Layer 2 of a small transformer language model trained on English Wikipedia (16 layers, counted from 0, width 64).
A neuron's activation on a vector x is SiLU(gate . x) times (in . x), where the dot is the dot product.

Input weights of the MLP neurons that the questions are about. A number n stands for (n - 500) times 0.00094.
n54 gate: 580,630,465,439,519,487,490,774,381,370,586,339,599,556,317,509,240,610,671,544,404,541,390,363,475,477,680,423,522,512,533,289,503,201,361,482,565,583,422,462,550,341,606,791,476,419,548,557,434,289,430,548,511,390,540,401,480,292,467,644,387,575,595,376
n60 gate: 569,419,573,499,22,415,462,597,739,640,367,499,494,574,733,438,346,485,251,622,527,590,518,344,575,496,615,354,524,509,331,596,493,639,596,465,527,466,552,446,631,401,384,464,745,289,447,469,543,703,394,429,360,559,645,503,411,605,514,469,591,423,345,573
n75 gate: 471,478,509,505,194,685,409,539,315,684,408,476,356,369,553,539,393,458,440,578,480,559,504,477,453,505,489,518,550,378,312,453,390,483,307,370,496,505,449,559,507,416,543,374,596,462,441,615,574,731,555,742,583,887,472,357,472,499,529,474,128,611,474,553
n91 gate: 561,344,414,404,552,383,638,354,437,623,493,532,482,333,651,559,402,677,444,480,625,441,671,191,432,432,377,440,459,528,560,488,581,534,567,527,511,740,576,374,514,528,600,305,354,279,359,351,728,475,434,538,493,546,162,310,645,440,563,565,355,675,703,543
n97 gate: 518,360,585,528,451,360,700,552,476,580,458,658,494,358,443,481,573,677,445,365,575,427,613,283,468,360,399,342,445,628,680,494,473,429,445,249,402,707,535,504,718,584,659,414,443,506,512,360,635,578,419,229,536,261,504,420,653,564,651,618,448,555,591,546
n166 gate: 641,379,597,587,314,795,483,522,342,352,633,561,481,501,630,564,525,653,519,408,263,501,459,408,397,636,547,403,392,504,540,654,507,330,414,588,519,680,465,416,526,504,650,335,282,340,487,459,451,366,383,604,711,538,469,573,451,598,749,671,337,461,550,463
n168 gate: 562,300,569,639,523,552,490,499,505,509,671,369,391,557,374,613,382,535,436,337,530,478,424,433,246,382,686,285,586,574,538,520,734,668,438,442,571,435,690,276,526,457,283,655,551,410,374,580,572,648,456,620,431,435,545,423,494,481,796,417,443,409,352,294
n180 gate: 499,235,451,306,629,593,422,581,362,306,297,379,435,543,491,430,281,689,565,375,586,517,188,387,492,577,340,591,502,560,488,431,582,532,418,436,587,365,538,605,381,522,574,604,482,594,716,260,515,482,560,715,344,316,526,479,648,243,341,432,588,469,602,471
n54 in: 443,648,524,387,435,410,489,476,626,467,564,538,561,469,435,501,434,449,611,425,644,487,612,408,575,557,713,635,431,420,712,434,568,364,553,276,399,624,500,414,600,523,610,480,584,454,651,563,404,467,246,577,517,369,412,478,568,435,564,467,694,505,378,398
n60 in: 414,424,452,422,425,557,647,420,651,487,584,433,577,628,429,342,532,368,575,745,563,429,714,534,642,597,560,271,408,341,496,485,418,596,516,552,516,518,439,570,627,341,427,474,527,454,397,380,495,400,533,367,529,480,508,560,469,614,497,471,647,280,486,389
n75 in: 525,532,491,493,392,598,439,518,365,574,555,618,396,456,467,587,508,406,475,642,588,695,465,403,544,597,346,497,313,414,455,492,226,520,375,410,367,552,372,474,274,292,431,363,591,524,572,494,591,507,539,402,679,731,429,447,386,502,434,528,339,409,479,535
n91 in: 440,496,428,489,581,554,572,396,394,722,538,530,403,570,590,577,411,577,513,552,635,458,697,458,568,531,630,513,515,388,702,425,431,542,536,430,539,563,746,472,566,592,616,441,426,456,360,384,453,502,406,382,515,650,386,572,576,457,451,446,378,467,749,729
n97 in: 420,515,473,510,435,423,543,457,483,684,590,667,521,496,470,448,633,632,537,366,505,338,515,219,485,242,250,185,402,597,829,434,399,597,361,420,450,723,706,568,651,520,612,383,326,565,514,379,460,615,375,429,612,349,456,405,598,565,632,669,440,564,500,556
n166 in: 625,608,436,439,411,646,385,538,582,472,523,624,593,703,659,467,411,608,622,447,562,365,542,380,652,560,696,447,462,251,662,485,306,430,313,557,526,595,529,450,580,550,585,373,465,500,639,620,517,488,506,571,691,461,541,540,472,532,647,632,452,482,602,495
n168 in: 512,394,481,589,633,744,470,507,623,515,748,457,385,682,357,598,519,315,577,327,545,457,476,397,386,552,569,441,355,594,615,465,656,611,593,437,409,399,600,304,604,543,352,544,520,467,480,592,525,277,488,397,575,580,627,460,482,555,482,513,446,422,373,215
n180 in: 471,520,381,357,551,532,358,569,559,563,515,510,466,454,434,621,389,544,417,723,479,423,524,478,362,500,634,472,560,419,290,502,617,442,229,634,508,270,575,593,422,413,476,557,590,764,655,562,699,515,444,550,422,147,541,493,602,422,397,406,588,549,653,648

Each question shows a token from some text and the vector x that enters the MLP there. A number n stands for (n - 500) times 0.006.

"-": 493,530,341,529,641,376,424,282,437,479,576,431,388,656,527,450,487,355,544,304,361,311,315,663,606,375,433,563,510,427,752,347,527,693,481,529,552,552,673,617,541,520,602,360,545,509,571,487,459,550,393,463,623,438,443,673,369,622,507,626,500,644,464,496
Which three neurons fire most, strongest first? n75, n60, n180

".": 403,543,710,597,321,436,438,287,598,512,438,540,598,636,621,237,399,373,458,520,411,514,418,562,652,363,561,571,291,596,567,473,475,525,615,545,634,547,643,427,447,500,676,394,471,355,357,524,382,393,491,274,413,568,385,506,534,623,417,524,621,495,463,410
Which three neurons fire most, strongest first? n60, n180, n75

"d": 338,703,553,573,414,709,578,548,278,711,587,574,526,576,660,364,581,429,473,604,473,419,509,453,615,632,495,663,540,399,444,585,371,368,512,489,524,547,587,476,556,556,319,451,293,446,483,563,306,462,387,475,676,482,396,618,460,645,407,453,519,235,611,389
Which neuron fires most, and how strongly? n166, at about 0.77

" of": 249,677,702,595,768,540,533,503,467,438,529,614,434,327,400,496,462,411,511,570,691,501,403,743,423,460,531,520,391,370,486,590,377,511,720,400,509,376,427,477,398,365,478,423,446,579,615,519,420,432,394,457,539,316,456,481,422,505,382,326,418,602,405,403
Which neuron lights up most? n166

" 2021": 513,464,428,482,714,595,387,328,648,317,468,677,553,584,557,342,628,385,548,295,559,578,479,714,447,325,489,628,453,567,486,380,692,533,518,471,544,428,257,554,484,647,389,627,421,500,541,441,432,586,614,458,564,474,830,394,425,487,511,409,671,514,600,356
Which neuron fires most, and how strongly? n91, at about 0.34

" Cal": 540,533,490,561,585,708,464,511,624,272,523,564,525,670,702,533,530,594,518,549,595,492,531,490,534,486,530,358,275,366,599,556,507,539,691,508,311,461,390,538,550,380,591,371,502,397,654,648,562,441,420,349,663,582,453,809,371,419,412,473,403,464,508,569
Which neuron fires most, and how strongly? n166, at about 1.1

" included": 483,522,557,571,561,540,526,362,622,651,400,612,472,677,434,357,739,461,440,467,505,380,703,876,505,682,478,449,409,506,539,482,382,485,334,423,562,475,489,552,458,417,594,484,596,608,439,572,487,447,672,600,525,510,516,623,524,656,271,499,415,432,515,525
Which two neurons fire most, strongest first? n54, n97

"ist": 388,627,347,607,373,557,576,490,520,615,439,596,589,411,604,288,411,409,526,510,594,620,477,551,468,639,424,639,332,347,595,472,406,567,540,605,353,407,474,554,331,579,618,499,488,765,478,419,593,514,511,478,621,487,518,625,588,667,460,614,486,510,481,685
Which neuron lights up most? n168

"iss": 625,579,347,457,380,453,507,687,631,374,511,431,585,387,367,443,573,531,544,461,655,586,546,442,727,649,621,606,449,422,640,518,386,573,470,548,380,707,510,538,419,515,555,689,446,553,510,370,380,523,407,507,500,753,522,835,419,586,384,489,566,546,552,527
Which neuron lights up most? n54

" 2020": 503,526,345,411,643,529,352,369,605,354,423,717,549,625,584,355,595,321,547,342,593,581,433,666,520,322,493,626,492,533,408,416,690,463,549,501,619,438,310,540,435,645,444,604,365,462,515,505,433,590,670,443,549,348,815,362,500,416,540,421,657,501,531,393
Which three neurons fire most, strongest first? n91, n75, n97

"  ": 780,531,525,592,551,417,252,731,559,586,539,496,505,708,451,251,838,317,537,340,604,524,479,382,346,527,432,490,605,490,624,408,488,491,387,479,467,485,525,633,535,324,482,479,412,611,529,461,404,496,529,562,604,516,437,503,517,462,346,464,495,687,429,496
Which neuron fires most, and how strongly? n91, at about 0.14

")": 438,419,560,639,511,479,467,434,618,597,396,460,484,610,599,387,493,292,644,493,677,188,493,518,579,522,514,625,517,686,645,596,381,469,530,620,533,524,764,444,563,479,650,586,375,577,560,568,485,490,547,481,402,592,734,649,447,610,524,363,599,515,511,360
Which neuron fires most, and how strongly? n75, at about 0.29

" by": 427,653,776,511,560,605,577,198,651,454,447,649,541,514,541,526,734,385,429,463,470,372,484,824,261,547,504,415,387,409,611,535,441,485,454,368,480,515,492,404,478,418,471,550,433,579,638,498,374,518,570,517,450,442,491,540,615,589,372,498,528,464,513,399
Which neuron fires most, and how strongly? n91, at about 0.1

" the": 574,419,641,446,607,494,533,495,435,328,528,510,300,574,313,489,519,676,563,482,656,431,385,798,550,512,566,738,520,520,494,433,363,497,574,376,459,489,626,282,567,418,535,469,401,647,634,560,523,540,612,532,513,439,404,505,492,334,308,497,523,530,543,439
Which neuron lights up most? n60

"\"": 551,537,490,558,678,319,413,397,498,605,409,439,607,519,414,440,572,450,573,472,704,511,353,640,238,476,609,559,490,529,667,717,354,440,455,482,542,520,627,536,646,699,617,623,504,525,566,610,455,522,377,415,383,421,528,519,614,694,418,594,827,615,570,333
Which neuron fires most, and how strongly? n75, at about 0.38

" major": 241,450,263,421,661,577,451,405,448,492,366,545,448,588,397,366,401,446,546,657,580,392,561,681,760,546,584,758,462,422,488,505,528,498,246,511,422,479,437,618,502,319,682,560,566,564,520,452,590,576,534,574,500,455,506,644,468,500,282,431,499,405,589,487
Which neuron lights up most? n180

" aff": 275,553,336,460,440,632,295,657,583,454,534,637,597,656,466,545,493,476,540,631,636,493,574,502,665,495,539,426,302,355,656,572,322,576,431,619,367,451,507,484,457,412,491,433,390,402,388,424,401,460,507,263,692,277,548,452,527,445,508,551,641,295,508,562
Which neuron lights up most? n60